Layer 5 of a small transformer language model trained on English Wikipedia (8 layers, counted from 0, width 128).
A neuron's activation on a vector x is SiLU(gate . x) times (in . x), where the dot is the dot product.

Input weights of the MLP neurons that the questions are about. A number n stands for n times 0.0058.
n48 gate: -4 16 -33 39 -7 -6 -42 -42 -36 -23 -8 -17 -18 69 -6 10 -9 -34 17 3 -15 27 -26 -39 -5 46 16 -57 -12 -1 -18 -2 -37 86 4 23 -49 4 31 -38 -29 -14 4 -57 -21 21 -43 -28 15 -34 -2 4 22 21 -18 -28 21 18 -63 28 -39 29 4 -10 10 -5 19 -19 -21 -36 -31 34 49 -47 -11 -17 47 13 -20 12 -17 20 -12 -29 50 8 12 14 14 -41 47 -15 -4 -12 -14 16 -35 -22 23 17 16 -48 -24 -58 -14 -60 -20 -3 17 8 -19 8 4 16 73 -15 15 -5 52 -27 18 8 -22 -14 23 -37 36 -1
n75 gate: 24 -36 -34 59 -8 0 -34 45 -59 -23 11 23 -24 24 -3 -54 52 67 57 53 -10 19 51 -75 11 15 20 -7 12 -15 -22 -18 -44 3 -50 -6 43 14 12 -9 -5 -25 51 -11 19 -34 18 -11 -19 27 -16 41 28 -57 22 -1 -13 14 70 23 1 -8 -38 69 -8 6 29 56 27 5 -45 -20 23 -37 14 -25 51 -31 -25 -36 -28 19 -6 6 -23 -8 27 20 -70 -43 -7 21 8 -15 29 6 26 -7 -26 44 9 -58 16 0 -12 -43 -12 -31 35 -3 -15 -48 2 -32 34 -7 -48 -29 29 -21 -10 -39 21 -1 24 -34 17 -63
n91 gate: -8 52 -18 33 26 19 18 0 24 29 -73 33 -22 11 17 9 30 -4 -26 -81 -35 28 6 40 -23 -1 -47 28 8 -46 -34 26 -30 12 -30 15 -31 -13 -22 42 -9 -18 7 9 29 -42 38 38 3 25 -32 -56 52 -12 -3 34 2 -5 -25 -29 -22 28 -3 -11 14 -21 -25 16 2 5 3 -17 -15 60 33 20 21 16 -7 -3 2 34 54 0 -24 -29 8 -17 -45 -13 -19 -13 -7 -12 19 15 -37 -32 -57 -51 27 12 -7 31 5 36 -19 8 -11 -8 22 47 -43 38 35 36 16 -35 32 -22 10 30 23 7 34 1 33 -11
n94 gate: -12 21 13 -39 -23 -20 8 34 9 -12 4 -12 27 -10 10 -59 -14 7 -51 23 3 -38 9 13 15 -28 59 1 -9 5 -33 43 -29 -38 -4 -11 29 -2 7 -11 -25 6 75 -22 2 -18 19 -2 38 45 -15 40 0 -26 -21 -2 -27 -2 7 37 8 41 -7 24 13 34 -24 -21 26 -36 -44 28 -31 -13 42 11 -20 14 -48 -10 -28 17 -14 15 -18 -15 4 -13 84 7 -1 24 10 35 8 25 5 39 23 72 -6 25 8 59 55 10 14 42 -23 -54 38 5 -3 10 -9 16 9 53 5 -2 -46 62 -20 27 30 3 9 -38
n205 gate: -9 1 8 34 29 26 -62 31 6 -29 20 -19 2 17 -6 -30 6 12 11 -46 -12 -2 -23 30 -90 13 -5 -53 25 -42 -23 2 -32 36 -25 -36 26 38 27 -33 26 -22 -9 -13 -10 -44 -21 -22 -16 9 -16 -16 24 12 -10 18 54 61 -21 44 60 -37 -10 23 2 20 25 10 10 2 -59 46 -28 -55 2 11 14 -12 -18 16 -7 -21 2 52 -2 -32 6 24 -26 -4 -24 -95 13 -28 -25 -30 39 -11 25 -4 -13 -52 -15 12 41 18 -19 -46 2 45 38 38 -12 -4 -13 10 24 35 11 22 17 -8 6 -59 0 -1 22 2
n214 gate: -16 -28 -5 38 -17 30 53 5 2 -32 -17 -45 37 -28 18 -5 61 24 -10 -84 29 2 -37 -23 31 -27 33 80 -24 -13 22 39 -40 -4 -29 -33 -5 -18 6 -12 -15 -1 6 -20 8 3 17 6 10 16 13 27 11 -18 -29 -12 -5 38 30 26 -5 -15 10 -42 16 85 4 27 -3 30 -24 43 -10 -3 6 -27 -21 -20 7 8 -51 14 0 18 -24 -45 18 41 13 -26 52 -47 63 33 -24 9 28 8 -27 -59 64 -17 29 -8 31 31 -32 -31 -23 18 18 -7 -38 -10 -7 -49 -32 17 29 30 35 37 31 -59 -4 -33 -38 24
n221 gate: -8 -22 5 27 25 -16 -25 -6 7 9 23 4 -28 -51 14 -2 59 11 -31 5 8 -38 11 -35 -10 -18 -57 3 18 -17 -57 -23 28 3 -40 -21 18 0 31 -34 -27 18 -15 3 13 -2 20 -5 -12 10 16 -5 33 -9 11 27 -26 -23 22 -15 31 12 21 51 -13 -46 26 -18 45 -38 -34 47 -24 13 -49 42 23 69 -17 -21 -32 8 18 -9 -36 85 -39 -30 25 -14 -37 -5 11 -5 -26 44 1 -6 25 -7 26 10 -13 -5 25 -17 32 -35 21 11 1 -60 1 -25 -17 65 -3 41 5 -51 -18 -4 -22 20 1 -21 -9 28
n244 gate: 3 -32 -26 30 -16 -30 24 -14 4 -35 28 -30 5 -35 6 -65 29 -38 -10 13 2 -6 -32 0 -6 8 -16 -2 -7 33 34 -27 -10 26 -61 -31 -44 44 20 -35 1 20 27 31 -16 61 6 -46 42 52 27 2 23 -25 7 -5 5 -13 -35 17 7 33 39 -48 8 -54 -5 -29 -7 -10 -53 -10 -12 -7 7 30 -11 -24 -36 2 -13 38 20 10 -55 22 35 -19 6 26 -18 62 45 4 9 -24 -20 -33 -6 17 18 -27 41 5 0 26 52 31 2 -14 -30 -2 -22 40 16 10 35 -29 -10 76 -33 -7 -7 -3 -24 10 3 34
n254 gate: -28 -7 9 -19 -5 -8 -26 -68 -20 26 -4 4 9 -16 -16 8 11 31 -17 -5 -13 1 36 -13 19 3 10 6 14 4 17 25 -31 2 6 -41 4 7 29 15 24 8 9 14 -7 -51 59 -25 20 -34 67 32 26 -31 -7 31 43 -10 34 40 -48 1 23 -15 17 -21 30 18 -15 -6 8 6 5 -16 -20 38 -33 11 -21 27 13 -41 -24 -21 -18 -12 3 -31 5 16 7 13 -52 9 -30 47 44 47 -36 -6 -26 -17 -22 -15 32 -13 -14 -28 25 -50 42 12 -24 26 8 -34 32 8 16 39 46 50 7 26 -24 21 8 30
n48 in: -44 4 -35 61 -20 31 11 2 10 -26 12 58 13 40 -5 24 10 70 -25 -31 -3 8 7 30 33 -25 14 24 -30 -5 21 3 -10 13 18 -9 -6 8 60 -38 -6 13 -31 36 -4 -7 47 -17 5 -38 33 -4 12 -13 -3 0 35 15 11 0 8 -4 11 27 51 8 -17 -29 -17 -23 -16 20 15 -5 21 -8 8 27 1 -37 -55 -2 -1 -22 25 -2 -4 18 -23 -13 -19 -72 56 -11 -4 -17 -56 -30 23 -14 -40 -8 4 25 17 15 -56 -23 47 -35 -27 -36 53 -9 -2 -25 37 41 24 -12 34 -16 34 -25 25 20 35 41
n75 in: -8 -38 20 4 -7 18 10 -2 -8 15 -44 -4 2 -2 8 -44 36 2 3 -19 29 -32 47 -38 -9 -21 -27 28 -37 -20 34 6 9 48 -50 46 7 -9 -54 47 -15 -18 -4 -2 -40 -20 14 -10 9 -28 -9 -60 13 -48 35 -84 57 -22 67 -54 19 -4 -10 -3 5 -64 -36 -3 -10 18 2 -16 25 -5 27 -12 -10 -17 -20 -24 -5 -64 -16 27 -2 20 -18 -23 2 -5 36 24 38 -72 40 -23 23 -6 28 -10 64 -25 6 33 41 -52 23 17 -22 10 48 -1 22 -39 -14 21 -34 34 -19 -10 -7 2 2 -4 -32 41 4 3
n91 in: -40 35 9 20 33 -27 -8 6 5 -35 37 2 -17 23 -3 25 -28 32 7 -1 -14 6 -20 1 22 23 12 -17 36 -8 -46 -34 -3 -45 32 37 -10 -70 -30 29 -15 10 47 -44 -21 -1 34 39 19 25 -8 18 21 -77 7 -6 -29 41 26 9 -15 -18 -23 0 40 8 9 73 35 -31 -12 11 -15 -34 43 54 40 1 19 -13 21 -13 47 5 -3 -46 -5 -17 7 5 -20 22 -30 13 -10 -8 -17 53 -6 -35 -9 -38 -5 -38 14 46 -1 64 22 33 43 -24 -50 -10 28 32 -23 -33 16 12 47 -8 -8 -22 -5 4 -30 9
n94 in: 6 -19 11 10 20 10 -41 5 2 -46 8 -16 -31 -26 30 -4 -29 -2 -6 3 -11 -39 27 11 46 11 -4 11 5 -12 0 -14 -2 26 4 -19 19 7 -33 30 14 12 -39 -12 -41 -64 3 -11 77 -28 8 -81 -35 -39 3 -24 -33 -32 -32 -60 -35 -11 24 -22 6 1 3 -23 -3 41 -33 25 48 -3 -42 45 -31 -24 -15 1 16 -1 16 43 -61 52 -12 1 37 5 13 0 -4 -28 10 -2 28 -18 -7 35 54 70 3 -36 28 47 -46 -1 -64 -12 -8 -13 -3 -12 -34 -1 -13 3 50 -25 23 6 -45 52 -4 44 41 26
n205 in: -6 -39 11 -17 -6 55 -12 -1 1 13 -43 -42 -7 13 25 -7 9 -14 -66 -7 1 -15 16 -15 -1 -18 -25 34 -9 -11 21 7 -26 -25 -30 -54 15 4 0 14 38 13 60 -6 4 3 4 12 63 20 30 -57 -32 27 11 19 -47 14 -16 49 -40 -21 29 -43 -48 0 26 0 10 9 -24 19 6 -53 16 9 -51 35 -43 57 -13 14 4 -14 8 -37 -47 -51 15 19 41 -19 -2 -32 2 -21 -6 8 -5 -20 2 -28 17 32 -37 51 -37 -32 -4 -30 -5 -38 -1 -8 29 72 -5 28 1 -15 27 14 10 -21 6 -7 -13 38
n214 in: -4 -3 53 34 -57 18 -32 23 13 -15 -8 67 19 -11 51 17 -34 -41 0 15 -5 -36 -17 -18 7 -15 -56 8 -13 5 16 -8 4 -20 2 -7 30 -6 -7 4 -13 80 -47 -4 3 9 -56 2 -21 10 28 52 -19 37 30 -38 -31 -27 9 -45 50 -26 -11 38 -20 -53 -12 -10 46 4 -26 8 32 -28 13 23 23 15 -29 -40 32 4 62 44 -18 2 -37 -7 -48 -7 3 21 -10 -70 5 30 0 -54 -46 -74 13 -76 -55 23 30 23 20 34 -62 37 8 -48 36 55 6 -19 -25 9 15 -14 2 -12 -24 13 9 21 -72 6
n221 in: -27 1 -16 -28 9 -16 19 -6 46 -45 3 -31 -7 20 -21 39 58 21 20 7 22 -4 -17 28 -6 -30 4 10 17 -14 -2 -7 6 7 -14 -12 -21 39 -38 21 23 -3 -11 -11 13 29 20 -5 20 -81 21 -4 -47 18 -32 11 -6 54 -5 4 28 27 -38 -43 12 -11 4 18 -53 3 11 -5 -52 -8 14 -48 4 50 -2 -53 -18 -7 3 18 60 31 38 -28 -6 -29 4 -30 2 17 -59 7 3 -25 14 -16 -30 -6 36 -40 -4 -3 -42 38 -2 17 42 23 -35 -18 46 -4 -9 5 52 -13 7 -43 26 26 12 -6 46 -23
n244 in: 18 -65 7 -8 -8 -2 24 3 -37 -5 -35 -3 14 22 33 20 -3 10 38 -2 -31 -17 -23 -18 43 5 -7 48 15 -5 8 13 -16 17 35 29 -10 22 -10 26 40 18 2 5 -2 8 -28 -33 -16 -36 22 15 -22 -56 -13 -39 -13 -3 -18 4 65 -19 42 31 13 1 -30 25 7 -41 -30 -6 5 18 -8 22 1 64 7 -18 -41 11 -6 5 24 6 30 -32 41 30 -13 34 15 12 5 -55 -35 27 41 21 -23 -3 25 -21 4 2 0 25 6 -50 -6 -10 8 43 -51 -12 25 -43 -68 7 16 41 -29 -21 32 -6 10 -9
n254 in: 51 -12 70 -30 4 19 -64 45 -26 -13 1 14 -28 0 31 -74 16 -14 16 -32 -36 -27 6 -11 -14 -4 5 23 6 -13 -25 -26 -9 -4 9 -38 -44 23 18 -20 -7 6 -39 -10 29 13 0 -18 3 -31 -19 60 -29 9 36 -35 -13 -31 -22 -36 4 56 -3 -17 -17 23 -28 -11 1 -25 -18 -11 34 68 -26 5 14 -50 14 -36 36 22 -7 1 5 32 -18 -56 -11 -21 -30 -26 -23 -29 -4 9 -24 -16 -3 -3 -7 8 10 10 7 0 -14 22 -1 -15 -18 -59 54 -36 -26 4 4 11 55 -31 29 -5 -28 19 51 15 -16 -15

Each question shows a token from some text and the vector x that enters the MLP there. A number n stands for n times 0.033.

" during": -1 -17 0 -25 9 0 -10 10 27 14 11 -22 32 -33 9 6 -65 -10 7 18 8 12 21 -6 -16 -24 17 -18 13 -6 -1 -3 -6 5 10 -7 7 -28 -7 4 -6 14 11 27 -14 -6 -26 -22 0 -27 -6 14 10 1 -8 -2 -18 -39 -5 20 -6 -11 -23 -10 26 -1 -9 -20 16 14 8 52 18 1 -19 7 -10 20 -21 -17 -1 -13 -2 -37 1 -2 32 -10 14 -2 -21 4 5 -24 7 -11 -23 24 33 32 -26 -3 -19 34 11 2 -27 12 5 -17 -19 5 -4 24 -31 13 -3 15 21 13 -16 30 -31 -7 1 -2 23 0
Which neuron fires most, and how strongly? n94, at about 4.7

" Par": -16 4 -20 -39 19 3 -19 6 12 17 -7 20 -33 19 -11 -5 5 30 -24 -37 48 15 -10 -8 -6 -13 32 21 -20 20 16 -2 -14 -21 -3 23 13 -19 -1 5 28 -6 6 5 -6 31 -28 16 5 -5 -14 2 12 11 -1 -22 -15 6 -18 -34 -26 -1 -3 29 4 -25 -20 16 -24 -2 19 -3 20 2 26 5 19 11 2 -5 3 -21 9 -3 -4 4 22 21 -10 25 -23 -11 23 34 -6 32 -34 8 -16 15 2 -25 7 2 -23 -20 -4 -6 18 5 6 23 39 20 29 -7 2 0 12 15 -15 4 -11 -34 -9 -4 10 30
Which neuron fires most, and how strongly? n48, at about 1.2

"ler": -7 -7 -9 -3 -2 -35 -7 7 -10 -4 -6 -28 -4 -4 -16 10 -9 24 8 14 -2 19 -27 31 27 -2 24 4 21 -13 -17 24 18 -2 -10 1 -13 -15 -7 13 17 -20 -12 26 7 0 -23 0 16 -8 0 -29 4 -5 -1 6 -57 -22 -1 -16 -23 -2 -20 11 -4 0 -4 -7 -21 -34 45 11 6 17 -1 -4 2 -4 17 -14 12 -13 3 -13 -29 57 12 2 4 -6 24 -4 14 37 -5 19 -6 17 -5 -2 -27 -15 5 -3 3 -7 -16 15 16 14 0 11 10 -38 -6 -4 2 38 9 -12 -8 -24 -35 -25 62 -33 5 0
Which neuron fires most, and how strongly? n221, at about 1.3

" 1995": 0 -17 -3 -19 29 -18 -14 10 5 34 -26 -14 -7 37 -5 -3 -50 -14 -27 -1 14 5 10 -23 8 16 -27 8 -2 8 0 17 22 -24 -20 -14 13 -13 16 -19 56 33 -14 19 20 -7 -6 -4 -18 -49 13 22 -1 -10 12 -28 -16 -2 -6 2 -2 -14 3 -4 -9 5 -7 12 -15 10 26 34 6 15 -2 -1 16 -15 0 -17 1 -23 5 -30 11 29 -10 -30 -23 18 25 15 3 -16 -10 -8 -2 -1 -2 -6 -27 13 2 11 17 22 -8 -8 -3 -19 -20 48 12 -14 -16 9 36 1 14 14 54 -22 -12 -45 10 -11 -26 -3
Which neuron fires most, and how strongly? n254, at about 1.7

" t": 43 -26 -4 12 2 17 -48 47 8 11 -21 19 -6 22 -25 6 -28 -10 -34 27 42 7 11 11 10 10 -29 13 14 22 -3 -8 9 -19 -25 -18 10 1 -15 13 5 -10 -6 -7 -9 12 2 -20 -8 -38 -5 31 -17 25 9 5 8 3 11 -54 9 -23 4 18 -4 2 -12 12 16 23 2 15 -7 8 14 20 -23 5 9 12 -6 -28 -4 -14 -14 15 1 20 12 -18 -10 24 -5 33 -18 -18 -47 18 18 46 -4 8 -6 13 16 -17 -16 27 26 1 3 1 10 -11 4 -1 22 -7 18 4 2 27 17 -21 -25 -26 -2 21
Which neuron fires most, and how strongly? n91, at about 0.13

" Also": -29 -29 8 -5 -4 -18 4 -32 15 43 6 -33 7 27 18 -24 17 8 -24 6 39 6 -1 -32 9 -5 33 -14 -9 6 17 4 -2 6 -7 1 18 -14 40 -15 11 13 -15 18 21 -7 -12 -20 11 -29 -36 -18 2 -1 7 -13 -16 -17 -25 1 -5 -13 21 1 3 -28 23 2 -4 -13 -54 5 -25 23 17 -10 -8 2 2 -14 9 -32 14 23 -10 17 2 -6 2 38 41 -7 25 -27 -24 3 -6 23 12 32 -16 -19 -10 14 9 -5 -32 4 -31 1 -17 16 6 2 -13 29 4 33 6 -12 13 -9 1 -3 40 -33 -10 -10
Which two neurons fire most, strongest first? n205, n94

",": -18 -24 -14 -24 -3 -16 7 16 1 42 -5 9 21 20 13 -4 -25 9 4 21 10 15 -18 1 -5 -13 19 11 4 14 1 -23 3 32 -31 30 17 23 17 -6 -6 -6 -27 -10 8 13 -11 -11 -10 6 -15 -15 17 -19 14 32 1 -13 16 -5 -13 -10 -28 30 -5 -19 -4 -13 -14 22 17 20 16 0 11 14 22 -2 6 8 9 -27 1 5 -20 32 -21 -20 -3 15 4 28 -1 -8 -11 2 -10 33 16 -16 -2 -7 -45 5 -26 15 6 -12 15 15 -7 16 8 -28 -37 2 1 -20 26 16 33 12 -15 3 15 29 18 4
Which neuron lights up most? n205

"cal": 36 -15 25 6 22 5 -15 28 -19 17 -9 -1 0 41 41 -5 -20 3 16 44 -2 17 11 12 -4 -5 -2 -21 20 13 23 14 5 11 -34 -8 -9 -26 -4 1 -26 -1 10 15 -29 -2 -1 12 -7 -15 -20 11 -21 -3 19 3 5 -22 4 -23 -83 -21 14 -35 -3 9 14 11 27 5 7 8 -14 -1 -18 11 27 2 11 -33 9 0 -4 -17 10 -13 -17 23 17 19 37 -20 -14 2 3 -3 25 -29 -13 18 -7 1 5 10 8 -12 -25 -6 11 -6 11 4 -8 1 -23 2 6 -20 -1 23 20 2 2 -34 7 -5 0 41
Which three neurons fire most, strongest first? n221, n254, n244

" times": -5 -28 -8 14 2 6 0 1 23 -6 -2 -24 -25 19 13 -19 -16 -3 -49 -5 24 14 1 -23 -10 35 19 20 8 -19 -19 22 -16 -8 -10 -15 0 -4 -6 21 28 16 21 4 -17 -8 0 20 -11 -33 8 1 16 -39 -38 -11 2 -39 12 -3 -5 -25 -14 33 24 10 -1 3 24 -14 -34 16 -8 27 0 4 8 -5 33 -15 1 -32 2 -26 -6 4 7 -27 11 -5 33 21 20 7 20 -39 -26 22 -4 -7 -19 -7 15 -8 18 6 5 -15 17 13 22 37 -9 -23 -22 -8 4 1 -24 20 -16 7 12 4 5 12 -22 -18
Which neuron lights up most? n75

" Dutch": 22 -3 4 -18 2 14 -15 -18 10 16 -17 -26 16 -10 1 14 -20 6 -4 -22 30 10 -3 -5 -6 -16 4 -2 -10 11 -2 8 12 16 3 -21 -16 20 16 -15 78 -21 -19 18 2 -2 -2 13 34 7 -34 18 -4 14 -7 -5 -15 -45 12 -20 -48 5 10 11 -14 -13 -37 11 -4 28 33 3 7 12 1 -2 19 24 11 -39 17 -2 31 14 -3 0 14 -1 7 -2 20 5 2 20 1 -15 -2 0 -24 3 -21 1 -14 10 7 15 -15 -16 20 0 12 14 16 2 -33 -16 -20 -33 -9 13 14 -31 -20 12 20 23 0 24
Which neuron lights up most? n254

"s": -7 -3 -11 2 3 1 6 18 22 23 -11 12 -38 -9 -18 -11 -21 18 -8 -10 9 51 -47 -18 9 -6 14 -2 4 -4 2 9 38 11 -25 -2 -2 0 -30 -4 28 -15 -22 -1 -9 12 -10 -23 29 2 30 -8 39 -17 -20 3 -14 -32 16 -27 -18 -8 -19 40 -13 9 9 -21 -16 -11 16 1 14 29 15 -22 15 -24 -7 -15 31 -10 2 -25 1 19 -3 -19 -17 -9 49 22 15 20 0 -6 -7 -3 -12 29 9 -23 16 1 -39 2 -21 5 7 32 -17 8 32 -23 -28 -10 -14 9 -16 -5 -10 -21 -1 -5 18 1 9 4
Which neuron lights up most? n75